Layer 2 of a small transformer language model trained on English Wikipedia (8 layers, counted from 0, width 128).
A neuron's activation on a vector x is SiLU(gate . x) times (in . x), where the dot is the dot product.

Input weights of the MLP neurons that the questions are about. A number n stands for n times 0.0087.
n9 gate: 20 -30 -33 -15 -5 -12 -9 5 35 -25 11 8 -17 10 -15 1 -36 -13 7 -45 -42 -29 15 23 26 7 11 20 -6 -10 -5 43 -11 -9 18 50 5 -7 -23 -19 -2 20 -5 16 -24 23 -5 -18 13 16 19 -6 -28 -36 -49 29 -3 -1 -28 18 -21 -18 5 6 -21 14 9 12 48 -20 -23 16 -12 1 -33 21 12 -5 -20 -3 30 4 16 12 -26 -5 -23 -25 -17 18 35 13 38 50 1 -26 5 26 25 -37 0 27 -23 3 29 -1 19 -57 2 -5 5 -16 15 -36 32 -27 -10 9 -13 -30 -44 21 1 -11 -7 2 3 -32
n21 gate: 4 68 -6 7 -25 -5 -30 -1 -2 -40 -20 -13 -13 18 48 28 7 14 1 18 -9 16 36 -45 -26 -40 47 44 -20 66 59 -27 -41 29 -22 10 23 -47 -45 1 -7 -2 4 34 3 -12 -10 16 -5 -25 -14 11 -8 -28 -17 20 9 4 -20 -1 20 5 11 8 -6 13 -34 18 -15 -24 18 -17 2 13 -10 10 3 -23 -15 23 -12 13 49 -12 -15 9 -6 -1 -23 -31 38 -24 -20 16 8 -4 2 -9 4 25 -9 15 6 14 -4 20 14 47 -36 -2 1 -13 2 -10 -8 -1 -37 18 19 -15 -9 -7 2 -14 -3 3 -27 -8
n43 gate: -31 -3 -39 -31 -6 17 -14 18 30 29 28 -6 28 4 30 20 -18 -6 13 8 -3 -11 2 5 34 28 5 -11 13 1 3 5 18 -2 31 7 6 16 39 5 5 3 29 -26 4 31 -50 33 -10 -25 7 -17 11 -6 16 26 -24 7 18 -2 -50 5 11 18 -7 16 17 -4 -6 30 -59 10 -6 10 3 -15 -9 28 2 36 -13 13 -2 8 10 22 -10 -31 22 1 14 18 -33 16 -2 -22 -44 46 24 -23 -22 3 28 -6 -62 -24 -12 -22 -10 13 2 -33 -24 23 14 15 -3 -13 8 -40 8 -38 5 -28 -1 8 -12 -10
n97 gate: 62 34 3 21 22 35 30 0 30 -9 28 -1 -53 -35 -28 -21 48 -36 -18 15 9 -28 -1 2 29 11 29 16 -18 -24 -6 -1 12 21 -54 36 8 -1 -25 33 15 -5 -34 16 29 5 7 -24 43 -10 10 -9 18 39 1 -21 -69 -24 -9 3 -21 19 8 -6 33 8 -1 9 -9 9 -43 -5 -3 17 -33 -13 1 -14 -1 36 -1 12 27 -6 -26 34 9 -4 -36 22 -15 -26 -1 -16 30 -21 -12 -17 41 2 32 -6 14 36 6 23 24 24 0 -1 12 -17 -13 -16 24 -39 -26 27 0 4 4 -14 24 -55 -35 27 1 -1
n113 gate: -14 -12 -6 27 -29 26 29 14 -11 31 -14 20 5 -12 -59 -11 12 17 22 -27 20 7 -36 -9 -18 -10 18 -7 8 -11 34 17 -3 4 15 23 31 26 -34 9 28 12 -27 -14 0 -7 -10 -20 24 -27 0 -17 27 13 -17 51 -15 -29 25 19 23 -7 29 -5 -46 35 -25 -41 24 -4 -17 9 -2 17 2 23 -3 -14 -23 14 -30 22 -5 -33 -20 16 36 -13 -26 -14 -9 -1 25 16 -1 30 -52 -5 26 1 35 -5 -3 1 -17 -32 -9 41 -12 5 -29 9 -26 57 4 -35 -33 -9 6 -4 -17 10 17 23 -18 -30 -34 23
n114 gate: -23 -7 -14 1 40 -17 26 6 15 23 -9 -23 -10 13 7 -3 -8 -9 30 -47 -5 19 -29 -13 6 6 20 2 -4 7 -9 -45 16 14 -40 -3 -8 9 -19 7 22 -23 -12 -17 -18 -11 -31 7 -2 36 -12 34 -8 -17 4 -10 -26 15 -31 -24 21 25 10 29 -18 28 -23 11 -25 -4 -6 -5 12 -20 2 -2 -17 11 7 -42 -13 -1 24 -7 -8 16 25 2 -6 -20 29 2 -14 30 14 32 -33 14 32 -20 -36 7 7 7 -11 -41 -18 -13 -12 -6 3 1 -33 35 -5 -13 8 26 16 1 -13 -6 69 20 -23 -25 -4 -40
n188 gate: -15 7 -6 -4 52 -14 -14 -20 -26 17 -15 -2 -24 -18 9 16 -9 25 -7 13 22 -12 -11 -5 18 7 -6 -4 -15 -13 25 -19 -26 23 -24 14 -6 44 2 44 -31 -10 -15 8 16 -50 4 -18 -27 -30 -21 -19 39 7 8 24 5 6 44 14 -10 -23 -17 17 -7 -17 1 -25 3 -4 -7 -16 23 -47 -32 24 7 8 0 7 -26 -12 20 6 -20 18 10 15 37 -1 -1 -32 -10 1 -3 -19 15 18 15 0 -6 -19 25 12 20 8 -61 2 23 4 -7 2 -7 -38 -5 30 -9 0 -20 5 -34 16 -13 -23 -15 -1 36 -4
n235 gate: -40 -36 4 -4 5 -7 -16 4 4 27 11 2 -17 29 -1 41 6 -32 9 -10 -20 47 55 -31 -46 -9 18 -3 6 -22 18 7 -7 4 -7 -43 14 13 20 39 8 16 47 5 -8 -14 35 -16 42 -28 9 -5 9 15 -12 21 11 15 -6 6 -23 -14 30 11 -29 4 13 -9 -4 -39 9 11 23 23 -1 34 -73 -24 -9 6 44 21 37 -17 -11 -13 30 16 -31 -19 13 35 23 14 -21 4 -44 -30 24 -9 7 6 -30 1 13 -15 15 -6 -16 -1 -12 19 -16 -3 31 28 -14 23 49 18 -26 25 -12 1 -48 -9 40 -32
n255 gate: -34 25 -34 28 35 30 -35 34 -7 -32 21 3 -37 -11 15 9 22 -8 47 -8 -27 11 -48 5 22 7 -34 29 12 -40 12 -35 34 1 2 -12 40 5 16 2 10 6 29 38 -46 -6 8 2 -33 -35 15 55 13 -8 20 -29 16 9 -15 -20 -20 20 -3 -16 -30 -4 -5 29 31 8 -1 11 23 -33 78 7 -9 12 21 33 32 -14 13 -34 -6 4 -14 38 4 14 -24 -31 34 -18 -75 -23 13 2 7 27 -51 -12 25 39 -12 3 -4 11 -10 -19 -31 -8 -17 -47 -29 -34 -51 19 -5 8 8 2 -3 -5 -2 -44 5 41
n273 gate: 9 -28 4 7 9 -40 17 -31 -13 -22 -23 -18 34 26 -16 12 -15 14 -17 -30 23 -46 16 -30 -10 -10 12 37 41 -6 -27 4 -25 29 -31 36 -20 26 0 -5 11 -1 20 26 -39 -26 11 -2 3 15 -5 22 -3 -43 -13 -18 51 -9 -30 0 8 -1 13 -12 -20 -37 -30 -30 -32 -17 -34 -54 -23 -24 50 15 -39 -4 -13 15 9 -35 12 10 -21 10 15 -15 20 30 -2 -11 -2 20 28 -23 11 -2 5 15 -11 15 -54 29 4 3 -36 9 42 31 -42 -7 10 4 -3 21 -16 16 38 -21 -18 20 14 -44 54 -14 -12 27
n281 gate: 9 -31 4 79 1 9 -14 2 -7 -23 29 18 -30 60 -20 5 -25 -34 -20 31 -38 -22 0 -31 12 7 4 38 32 -28 33 1 78 -21 -3 12 18 -16 21 -17 27 24 -20 -26 8 15 -39 11 14 -16 -20 1 13 24 -7 15 -25 32 -21 8 14 49 -15 39 -34 4 11 -27 -13 -31 10 -24 17 -8 7 -12 13 13 6 10 -60 0 -14 -33 36 -21 32 18 42 7 -5 -10 -9 -23 -24 -3 16 10 -45 17 18 11 -14 -42 28 22 -12 -12 1 17 8 23 28 -23 12 15 -31 0 -32 -7 -7 -23 -22 13 -7 -23 -12 6
n291 gate: 19 45 15 -12 -1 25 -22 -2 9 9 -6 -11 21 -11 -7 -9 -8 8 19 -31 6 -29 -19 -34 -42 -49 39 -44 20 -10 6 -8 19 35 33 -23 36 -27 3 32 -13 -15 -17 16 -31 12 -29 9 -7 -16 29 -26 19 -8 -12 14 10 -3 10 11 -4 -18 17 -12 6 16 6 -35 6 -19 27 0 -24 24 -25 16 9 24 -1 13 34 -31 -28 -36 -42 -43 -10 41 23 31 45 -48 -15 -52 5 -13 1 4 15 10 -16 -9 -4 33 30 -19 3 -19 36 -5 30 21 -18 -6 -15 12 -19 -9 5 8 -3 44 6 -30 -23 -10 27 26
n310 gate: -11 25 31 15 -12 32 -50 27 -5 -30 33 -19 36 -31 -20 66 -3 -3 -9 37 -2 25 13 12 20 -43 -5 7 -18 10 -9 48 2 -5 -2 -11 15 -40 -37 -8 -19 -31 19 -9 -19 18 19 -2 -10 2 4 31 -25 -47 -19 -35 -7 27 32 17 49 -6 -29 2 -17 -33 36 12 6 -4 26 -7 27 21 2 19 19 -64 -6 21 -27 -33 -24 15 0 14 -4 2 -21 -28 -24 32 -43 -60 8 16 2 12 8 34 40 -38 -20 -46 -30 27 -25 -15 -22 2 3 -39 -30 23 -8 -1 17 21 35 17 42 16 7 -14 -10 61 10 -8
n318 gate: 21 1 13 37 -3 22 -28 24 -29 15 -10 -5 22 20 -43 34 1 5 7 -23 21 -24 -9 24 -4 -10 -26 2 9 16 -32 -32 12 21 31 -27 -20 14 -95 13 -9 7 -14 -6 -11 -3 -12 -11 15 42 7 27 -20 -9 5 -6 -25 -10 -35 5 -23 9 -24 14 -27 -3 40 -44 26 -4 -24 -25 8 26 -4 34 -27 -2 -21 5 19 -21 14 -16 3 -17 7 -10 11 39 -14 14 -28 -24 14 39 -35 21 11 -5 -38 22 -23 3 -11 15 -5 -28 -48 27 -3 21 -4 8 -20 -6 -26 32 33 7 19 -1 -6 24 -3 32 41 -4
n9 in: -2 53 -29 -24 40 -44 19 -15 22 -25 -25 -6 -2 -5 -20 29 -14 11 22 -20 -10 -10 20 24 21 23 5 5 2 -6 12 28 14 67 -5 12 7 10 -21 0 16 8 -13 27 9 -10 29 45 -17 23 -3 10 -40 27 3 0 -10 26 -13 6 -11 9 6 38 1 39 1 1 -1 -37 -19 1 17 35 -40 8 -15 -3 29 -7 27 25 -19 7 -13 40 0 -28 -6 17 -5 26 16 -12 -5 -18 0 10 -4 -13 28 -11 -11 5 -43 1 5 -15 -50 7 -7 31 -32 -1 59 10 5 41 -8 1 -9 -28 33 46 -18 24 -33 -25
n21 in: -4 11 27 -16 -35 -11 0 8 -9 -20 10 -12 -15 15 -45 3 -18 9 20 10 29 -16 1 22 -56 -10 39 28 -30 35 21 -8 5 14 10 35 -32 -32 -62 11 -20 16 -7 3 -8 10 18 -15 -6 -16 -18 29 -1 9 1 30 8 22 -29 6 12 6 7 12 -10 -6 -25 10 -5 -30 2 17 -11 -6 -11 30 -5 28 34 30 22 -26 8 -1 -9 0 -3 -5 3 4 8 17 -9 -1 -31 47 29 -24 23 32 -36 16 15 26 -12 -12 -1 -6 -26 -8 -6 -2 13 27 1 8 -48 9 0 14 -36 13 -33 -8 -17 -12 -41 37
n43 in: -2 42 -11 11 -12 -26 18 3 -14 4 -24 11 -4 16 -56 -5 18 23 21 -20 -21 32 12 12 -6 21 -19 -17 -41 12 9 55 6 29 -33 -39 40 -5 -22 -25 11 -3 -8 -30 -6 37 -31 -13 11 8 26 -16 -17 17 -2 11 -3 22 17 -3 48 -19 10 -24 -32 -10 -14 -24 1 -27 13 -25 -8 -19 8 7 48 -47 -42 30 28 10 -19 21 -4 -25 -5 14 17 25 -33 1 -30 39 -18 -17 -4 -4 -20 7 9 1 20 -14 59 1 -22 -10 5 13 21 0 3 20 12 -17 -22 3 15 -8 -13 -13 5 -13 1 -6 5 -8
n97 in: -8 -16 -19 -10 18 -29 7 11 24 13 16 47 -13 5 12 -32 8 36 26 27 -8 0 3 8 61 23 16 -25 -7 18 -8 30 15 -22 -13 -14 -11 20 4 -8 -11 -18 -18 8 -12 -25 -44 -5 -12 32 13 -21 8 -30 29 46 26 19 6 44 10 -14 -34 -4 13 -46 -8 -18 15 7 41 -6 11 -50 -21 10 42 20 5 -33 28 1 -18 -12 -3 36 -47 7 32 31 28 45 -48 -6 -21 28 -4 -5 17 16 -35 7 -7 -13 -5 -29 -16 17 45 -3 -18 -46 -31 -4 9 20 -12 20 -1 -6 -20 -34 -8 -11 20 42 -14 -7
n113 in: -10 -12 -48 22 -22 -19 56 15 31 13 -14 30 8 14 22 11 -15 15 8 -9 16 -10 21 -48 9 25 9 18 10 21 25 -28 -19 -12 6 1 11 -26 10 33 31 -25 12 5 -11 -27 48 -46 -14 -3 -1 -20 -22 27 -35 -36 12 -3 -30 -16 9 26 13 -12 -16 -17 3 -17 -22 11 -18 12 -13 13 9 21 5 41 -44 5 28 5 -23 -26 -7 19 -19 10 35 -36 18 -21 0 1 -32 -61 -8 -9 41 -14 7 5 -50 22 -2 -13 33 9 13 10 31 -22 -6 1 29 11 -9 15 5 34 -12 9 -15 27 -9 -3 -15 -36
n114 in: -4 6 -3 10 -17 15 -19 11 -17 4 33 7 35 37 9 -25 -17 -25 32 -12 6 25 49 29 -43 11 1 1 3 -2 15 17 -32 4 -3 -34 4 0 19 20 2 -28 2 -37 -6 -11 9 3 8 19 22 23 -21 22 4 1 -38 39 -25 11 13 -55 45 -12 -19 -9 -20 -16 11 6 19 -12 -47 -21 12 -10 -36 23 31 10 -5 -21 -2 -21 11 3 14 1 30 13 -1 -1 3 6 31 23 6 2 14 17 20 1 -4 30 -20 -34 9 -53 -6 -3 25 1 -22 13 -32 6 -18 1 -2 -24 14 -12 -36 3 -12 17 -41 25
n188 in: -11 -27 2 7 26 -17 -22 -18 -17 -8 -1 16 -4 -2 2 -12 8 14 -11 0 -15 20 2 7 -10 38 7 -21 25 -4 11 -9 -35 27 -42 -25 -1 19 18 3 -20 -20 28 -10 -1 -10 4 -14 -40 1 24 -3 8 -3 -33 -26 -17 59 14 -25 33 39 -9 10 8 19 4 -12 26 32 -9 5 -10 -17 -21 7 -30 44 -11 25 -40 38 1 -24 -15 -12 28 -1 8 1 0 29 12 -1 11 -14 -10 20 -4 -5 -31 3 17 10 1 -5 -23 4 43 -24 -10 -9 -4 -13 18 4 24 -2 3 -10 -7 31 -16 8 28 -48 38 10
n235 in: -18 21 11 -30 8 -26 20 1 28 -3 34 -13 28 0 -5 -23 21 29 9 -7 -12 3 -6 49 -4 -23 -22 -8 -12 -1 29 3 22 -27 20 -8 -29 20 0 -38 -18 -56 37 -25 20 -47 -40 8 -11 5 -5 -15 -21 22 3 -52 -9 36 -23 -5 11 -19 3 50 13 -12 7 44 -28 -5 -16 -26 -7 -12 -9 -17 -1 22 -12 -16 -4 25 1 6 21 -4 8 1 -2 -21 -11 -26 -36 20 -19 4 -35 10 13 4 20 0 27 13 -27 23 -33 -15 -1 -19 -34 -14 -30 -6 -23 27 -12 3 -42 -7 -54 21 -17 46 36 11 -7 20
n255 in: -10 -22 -35 -27 7 -7 -20 29 21 -6 -22 -6 -25 0 4 60 5 -11 -39 5 14 -14 -4 48 31 -27 10 13 7 -25 -15 35 38 47 41 5 29 -44 24 17 7 7 -21 12 -33 -15 -1 -26 4 -24 1 15 -4 -3 9 39 1 -13 -11 -11 1 36 -37 -4 -18 3 -45 -1 -11 20 -29 10 -13 2 2 -4 4 13 -40 -12 28 -30 -28 36 5 -39 -6 -8 33 12 19 10 52 21 12 16 5 17 -13 61 -35 -6 -18 -7 -14 -27 -18 -17 6 29 -16 63 1 -8 28 9 -5 -50 32 20 19 32 -29 -45 -8 -2 27 -8
n273 in: 8 1 -9 23 19 10 -7 15 12 46 3 5 -5 -8 -8 17 11 -20 -12 -33 22 28 -27 -15 1 49 21 5 20 -20 19 32 8 27 5 13 -23 -8 5 -30 41 -9 14 -12 -47 17 8 -13 -37 -7 -42 -29 15 14 -33 -7 -30 -23 -5 -12 -18 -2 -20 49 2 25 21 -4 -6 3 46 -12 25 13 -14 3 13 10 -4 -11 10 11 -28 -8 -37 6 46 -8 -19 -11 -48 32 35 22 -39 30 3 24 1 10 28 -5 -30 -8 3 -8 3 -4 -1 -16 -56 -2 -19 -40 -3 -12 5 -37 -22 -33 -18 36 11 3 -23 -15 26 5
n281 in: -4 34 19 3 -7 -26 -33 -28 32 53 -10 33 1 5 -11 3 11 12 -9 -11 -18 20 0 0 -2 -17 7 -36 -9 -14 12 29 31 -9 13 -19 57 5 17 20 25 -11 -8 -25 17 -17 21 54 -24 3 37 -10 -6 -45 35 12 -35 -25 30 18 -31 -29 15 6 -32 20 -15 -16 30 15 14 -28 -21 -17 27 -17 13 43 24 4 14 -2 -10 -1 -8 33 5 -10 -12 -12 8 11 -4 16 27 -33 11 13 -7 -7 -42 23 4 11 -20 -7 1 -3 7 -26 50 -4 2 -13 -12 10 -5 18 -8 16 29 -24 -40 3 27 -1 22 -52
n291 in: -22 3 -6 10 -7 33 6 3 -2 -6 17 57 -18 30 -27 28 3 -15 8 32 -34 9 -23 1 -5 -2 -2 6 18 -12 -9 20 11 4 -33 27 -17 47 12 4 32 -23 -9 -23 -16 6 -25 -3 -26 15 -6 72 29 55 23 -26 30 -43 -8 3 -33 4 5 -1 -44 -17 25 21 6 0 8 3 10 -28 6 26 -15 -23 1 -18 -4 -10 -23 42 -18 -4 -10 -40 -37 -4 17 -7 -16 5 9 -13 -3 1 -6 0 -4 24 6 1 22 -6 31 22 -10 12 10 12 -17 33 0 4 1 19 -6 34 34 -17 -4 -19 -52 -4 1 12
n310 in: -19 17 -13 -32 -6 2 39 -16 -17 16 32 9 6 -11 13 17 -27 -17 23 27 12 -19 18 3 -29 -28 -19 0 6 2 -16 -32 28 -32 -31 3 -12 -13 -7 -23 -9 10 -19 -16 -47 -34 -19 22 -8 -21 11 27 19 -60 71 32 -11 24 29 22 -50 -21 -30 21 -24 4 9 29 -25 6 -25 41 26 8 -3 23 -20 -26 14 -27 -4 -29 30 13 27 -16 9 -26 -6 7 -5 -42 -28 38 26 -9 -50 -11 -5 15 -42 18 -30 15 1 3 -13 -24 -14 -1 -11 -30 3 -28 55 -1 16 -48 -13 24 7 -11 -6 21 -8 2 20 11
n318 in: -3 23 -11 -14 -3 33 -29 9 -25 23 -22 -16 -8 -30 3 -26 15 -20 -21 -15 16 18 -44 39 0 -24 3 17 -20 -4 -19 -11 14 17 24 23 -1 -24 -40 -21 -32 -11 -16 7 7 13 -37 48 -16 17 1 -21 9 16 51 33 11 45 -18 -5 -63 18 18 30 -28 -12 32 -22 19 11 18 9 -7 -21 9 0 -17 7 -11 -16 17 -19 34 27 -30 -12 -2 -5 -51 1 -33 37 5 23 10 3 34 -9 -30 16 29 10 -20 -18 -12 -5 29 5 17 -22 3 -15 -25 17 1 35 -42 3 3 -19 -17 15 -41 11 -5 6 -5 21

Each question shows a token from some text and the vector x that enters the MLP there. A number n stands for n times 0.02.

"t": 8 -42 25 -21 -1 -26 13 -38 -3 -36 13 -18 -40 -9 4 -28 -6 19 -12 1 -3 0 44 -46 30 -75 56 16 -10 -37 -2 4 -2 23 5 -12 2 3 20 -26 -13 -19 -31 -3 -16 5 -4 -31 -10 21 5 -23 -25 11 7 16 27 9 -20 -15 -22 -35 13 10 24 -2 34 12 -25 -10 39 25 21 -8 18 -15 -5 -1 -3 -16 -8 3 -27 4 16 -2 -32 -33 -12 3 5 10 21 30 12 -2 -24 34 12 -22 25 -36 -1 5 -30 -15 12 18 20 32 -30 -7 -33 -28 2 10 -10 8 -15 7 -13 -26 -22 14 -31 -20 32 -5
Which neuron lights up most? n235

"is": -13 -25 -9 -17 -7 -14 15 -16 -23 -26 16 -2 -5 -22 -16 9 -42 -30 16 8 20 -37 41 -29 20 -30 45 9 -5 36 -1 -1 7 -14 29 -18 -13 39 46 4 19 -20 -21 8 20 12 41 -2 -16 7 7 15 -17 20 0 -4 35 13 13 -57 17 -16 -8 -1 18 -50 19 -17 -23 0 24 -12 10 -2 -5 7 -9 -17 15 -1 4 28 23 2 -1 -41 -24 -2 10 33 -3 -19 -1 21 -4 28 -21 22 -28 -56 -3 -14 26 -8 16 7 -1 -10 13 6 -28 7 -13 -23 2 14 24 32 -23 7 16 -7 -21 23 16 -31 6 -31
Which neuron fires most, and how strongly? n318, at about 0.39

" air": -11 1 -23 -19 -2 -1 1 9 1 -13 -7 -17 46 -16 4 -12 -28 14 0 -2 6 25 26 1 18 6 -1 -15 17 -12 -18 16 19 12 -38 -2 12 -6 -3 -16 0 0 -10 -4 13 6 -5 3 7 1 -27 41 -40 -12 -12 17 35 -22 21 7 -25 -13 10 -3 -3 6 -16 -3 -21 -29 -4 25 -10 31 -3 -12 -19 -29 2 19 7 3 -19 -32 24 2 -9 6 -8 53 -25 0 0 7 -15 40 -16 4 5 -21 5 -20 -30 41 -26 -2 -7 10 14 25 30 0 0 -8 -9 13 -6 5 7 -22 13 -37 -29 -12 6 -45 -23 -11
Which neuron lights up most? n43

" Her": 35 3 25 11 -22 -29 7 7 -18 10 -7 -10 49 -27 22 19 12 1 -5 -2 -9 29 -23 4 27 -20 -25 39 -36 10 -18 -1 -3 -28 -3 9 -21 -19 15 8 27 -13 12 21 18 18 -12 -17 -8 -20 -22 -8 -20 -17 -21 -6 -23 -19 -47 -17 -6 -12 -8 6 -9 10 -9 1 -36 -6 5 20 3 -5 -7 -28 -9 37 29 -21 17 26 -23 -20 -2 -42 -8 4 -7 -15 1 -8 -6 9 -3 46 -4 1 -9 -1 20 -31 27 20 5 13 24 -3 -4 6 8 -18 15 3 25 7 -1 27 -10 -6 27 -13 -27 4 30 -41 -2 1
Which neuron lights up most? n291

" USA": 13 -1 13 -14 37 -28 32 7 17 -17 -9 7 29 3 -4 0 -15 -19 -6 7 13 -4 12 11 -1 -2 20 -21 21 -21 -2 -13 21 -5 -34 12 -14 -24 17 -20 -2 -14 -30 -16 11 14 6 -3 -17 -2 -28 17 -57 -22 -17 0 23 1 36 -5 10 -43 25 -39 17 2 -3 6 -5 17 13 24 -5 -2 -22 -24 -1 -14 -14 -9 -5 -24 -4 -23 -15 9 -17 4 33 3 -3 -23 17 21 -7 43 -18 13 1 -41 -20 -24 -6 49 1 -12 8 4 14 41 27 9 -20 -19 -8 -17 7 17 -4 -5 1 -22 -19 23 22 -40 -37 3
Which two neurons fire most, strongest first? n114, n318

"ander": 2 -18 11 3 -13 -26 15 -15 -19 -11 -4 28 -10 46 26 -53 9 -1 24 -11 -15 -15 -37 -49 21 -15 11 31 7 -17 6 5 28 12 5 23 0 22 12 10 -24 -23 -6 -3 34 17 31 22 17 3 -29 14 -8 14 20 -36 5 -25 23 10 -4 -30 49 16 13 -52 8 -2 -16 -24 3 33 6 49 -40 10 3 -7 -21 -15 -8 -32 -30 -23 9 -30 -30 13 -24 16 -26 -38 -18 12 -14 10 -14 2 -24 -44 12 23 0 5 -12 -4 -20 -19 1 -8 -8 -29 14 -14 -1 20 -39 6 -13 27 -1 -32 -67 -1 -19 -21 1 -10
Which two neurons fire most, strongest first? n291, n255

" about": 23 18 -3 -44 -19 -15 -26 -7 -26 -6 -27 23 16 -18 24 -2 15 -6 9 -9 -37 10 47 -7 34 -39 14 -29 14 -22 6 7 36 -11 -18 4 -5 1 -1 12 2 -2 -28 10 28 10 -15 -8 -10 32 1 -5 -20 17 -22 2 1 -23 6 -6 -20 3 33 -16 41 -22 33 -2 -15 -20 -28 13 21 -3 -5 14 5 0 -8 -13 -24 3 -19 -19 18 -26 -32 -17 8 8 -7 8 10 6 37 21 4 17 18 9 -1 -16 -18 9 13 -16 13 4 19 53 -14 15 29 -21 11 -25 -9 7 3 -24 -14 -20 -39 -5 -7 -34 30 62
Which neuron fires most, and how strongly? n291, at about 0.24

" Atl": 40 2 34 0 -8 -2 13 9 15 -15 -19 7 10 13 1 0 -12 8 15 23 8 12 6 0 5 -24 -27 50 17 -31 5 -15 8 -16 37 -8 -9 -15 1 17 22 5 2 -23 8 6 31 -14 19 7 -30 53 -35 -8 -29 -6 19 -22 -13 41 18 -6 24 -10 6 -20 -11 -35 -14 -9 17 3 9 23 -21 -21 17 -9 18 3 -17 8 8 4 -19 -18 -21 -8 14 16 20 -5 -36 12 20 34 -27 -6 15 4 32 -37 3 19 -14 19 17 -44 9 -28 19 12 4 4 5 -16 -13 -22 -29 4 10 -26 -29 -8 -15 -37 -23 34
Which neuron lights up most? n188

"ir": 9 0 -35 -8 -14 -60 -33 1 -31 -22 24 4 3 0 4 -37 -22 -4 26 27 -10 -2 -19 -15 -23 -1 -5 21 -1 -14 -24 35 24 -12 9 7 -4 27 1 -18 33 -15 0 -5 -9 -6 5 2 -24 -11 0 22 -10 40 -15 -10 -60 7 -18 -13 -19 7 53 10 -3 -9 -38 10 -15 -31 15 16 27 31 -20 -12 21 14 11 -26 17 4 14 5 12 -17 -7 19 -34 -31 5 -23 -2 -8 -4 1 -30 -5 25 -23 16 -15 10 12 -11 -3 33 -18 32 0 7 -1 43 1 5 34 -12 -26 14 6 -8 5 -50 11 -21 -23 -52 -40
Which two neurons fire most, strongest first? n235, n9

"3": -12 14 -2 17 22 -30 -3 -18 -26 7 14 12 -14 -28 1 2 6 5 -26 -2 17 20 8 -20 34 -10 -10 -28 5 9 0 12 27 -8 1 3 31 -6 19 12 -7 2 0 28 -11 -4 10 -9 -17 -31 -5 -6 -27 -8 16 4 16 2 37 1 15 -34 4 0 7 16 14 -7 -1 -39 -4 19 13 -8 -1 1 -20 -8 -4 -26 4 -30 18 26 -5 -33 -10 -25 -12 -21 -9 -1 11 78 5 29 1 18 8 -65 -17 -20 -5 23 -1 -8 36 1 12 7 -20 5 41 24 -20 21 8 -7 -29 5 3 -26 12 14 13 -42 -55 22
Which neuron lights up most? n97

"ona": 18 14 14 -14 23 -25 22 -13 13 -13 25 7 38 -19 -5 -22 -1 -21 8 -1 6 16 10 25 9 -14 3 36 30 -21 -3 -7 -16 -6 -33 -17 -44 38 17 -4 4 1 -37 -10 -10 30 16 -7 8 -7 0 1 -16 -15 10 25 12 -28 -31 -26 19 -3 44 -63 21 -36 42 -9 -19 -12 36 18 8 15 3 -11 -11 2 -25 -40 -42 -11 -26 10 -16 32 -8 17 1 20 19 -29 -13 45 22 32 -10 24 -40 -41 -3 31 -1 -6 -11 -16 10 -25 12 11 1 4 -22 -32 -10 8 29 8 -33 -22 48 -3 -21 13 -12 -19 -2 -13
Which three neurons fire most, strongest first? n114, n21, n255

"2": -19 27 9 41 -6 -11 -20 -11 -17 -4 5 -18 -14 -3 25 25 1 -13 -5 -10 -2 11 7 11 9 -26 10 -12 7 11 8 11 19 -14 -3 -15 33 7 1 23 -11 -36 -34 -15 1 -21 13 -14 -12 -33 -7 -9 -36 6 -31 22 18 -29 12 7 -1 2 17 1 6 -15 7 -5 -14 -22 -26 11 11 -13 -7 4 -32 -18 -26 0 11 15 -2 42 -21 -11 31 -33 -18 -3 2 -37 -1 37 0 1 6 -6 8 -40 -20 -1 -34 22 -24 0 24 -1 18 3 10 -28 25 32 -16 -3 -8 -26 3 47 3 -21 14 21 -5 -43 -44 1
Which neuron fires most, and how strongly? n113, at about 1.7

"able": 11 -42 8 -12 10 -19 -1 16 31 -39 0 -12 -4 0 -21 -1 -4 13 -10 15 3 6 16 34 33 -16 -16 -19 14 -21 12 13 15 -11 -14 29 10 -14 27 -10 14 -14 -8 20 -6 36 -19 28 -1 -17 23 -14 -27 -2 -21 40 1 -47 14 9 -3 -7 16 -15 -4 -8 36 -16 -19 0 21 37 -3 -13 10 -48 21 -4 -13 9 8 -16 -22 -6 -16 -2 -16 -22 20 -4 -34 3 -3 25 3 25 -47 31 -18 -57 -13 19 19 7 -20 -14 10 26 29 33 -19 -30 1 -41 -4 2 5 -27 10 11 -3 -33 -16 -12 -26 -33 23 18
Which neuron fires most, and how strongly? n43, at about 1

"h": 21 -10 21 4 -4 -26 -2 -13 -24 -18 49 -10 0 12 0 -2 18 23 1 -33 4 30 -2 -11 30 -25 45 -3 14 -6 25 -17 3 25 -25 -19 23 -2 11 -7 -20 19 -25 -7 21 24 11 -21 -4 6 2 3 -12 11 6 23 10 33 -23 -8 20 -14 36 20 36 -28 -1 6 -22 7 29 28 -11 -15 18 -5 10 -1 -6 14 -36 -37 -13 19 31 9 -48 -29 -10 17 25 1 16 31 14 34 0 7 4 -56 7 -23 40 19 -6 -10 24 15 7 -20 -22 -13 -9 17 -42 34 25 24 2 -25 8 -25 -1 40 -8 -29 4 22
Which neuron fires most, and how strongly? n114, at about 1.2

"s": 18 -36 -10 -1 1 -49 2 -24 -2 -5 -15 11 46 -38 -19 16 -37 -29 -16 2 -10 6 11 23 29 -31 20 26 -22 -14 16 -5 -4 -25 12 -7 0 16 11 19 10 -36 6 8 -25 32 -17 -57 -3 8 -29 -10 -4 13 -8 -14 27 -27 -1 -23 12 -2 -1 -1 -13 9 22 8 -16 -1 7 24 5 7 26 2 12 17 24 -19 14 -6 -31 -2 -3 -36 12 9 38 -29 6 18 9 -19 -3 37 -25 9 2 -17 -3 0 25 21 7 -4 53 7 -5 18 -8 9 11 15 11 -12 -12 15 17 18 7 2 -35 17 -9 -37 -4 11
Which neuron fires most, and how strongly? n113, at about 0.35

"==": 5 12 46 3 12 8 -37 14 -28 -15 -27 12 38 -18 13 -8 19 -8 -19 6 0 22 -27 12 24 -11 17 17 -17 15 5 -12 12 -20 52 -31 -3 10 -28 4 -8 -9 -33 2 12 -18 -6 2 -34 31 -18 -15 -27 3 34 3 7 -17 -31 13 -5 -6 -15 2 2 4 0 1 -22 -1 -23 5 7 7 -14 8 -9 -29 1 -42 22 -8 11 3 10 -20 -1 -32 9 -7 -7 3 -5 0 -14 44 -13 6 -29 -16 -3 -22 -14 4 23 32 4 -6 -35 4 2 -9 36 -7 3 8 -7 51 2 17 -25 -13 -46 -26 -15 -38 -24 13
Which neuron lights up most? n318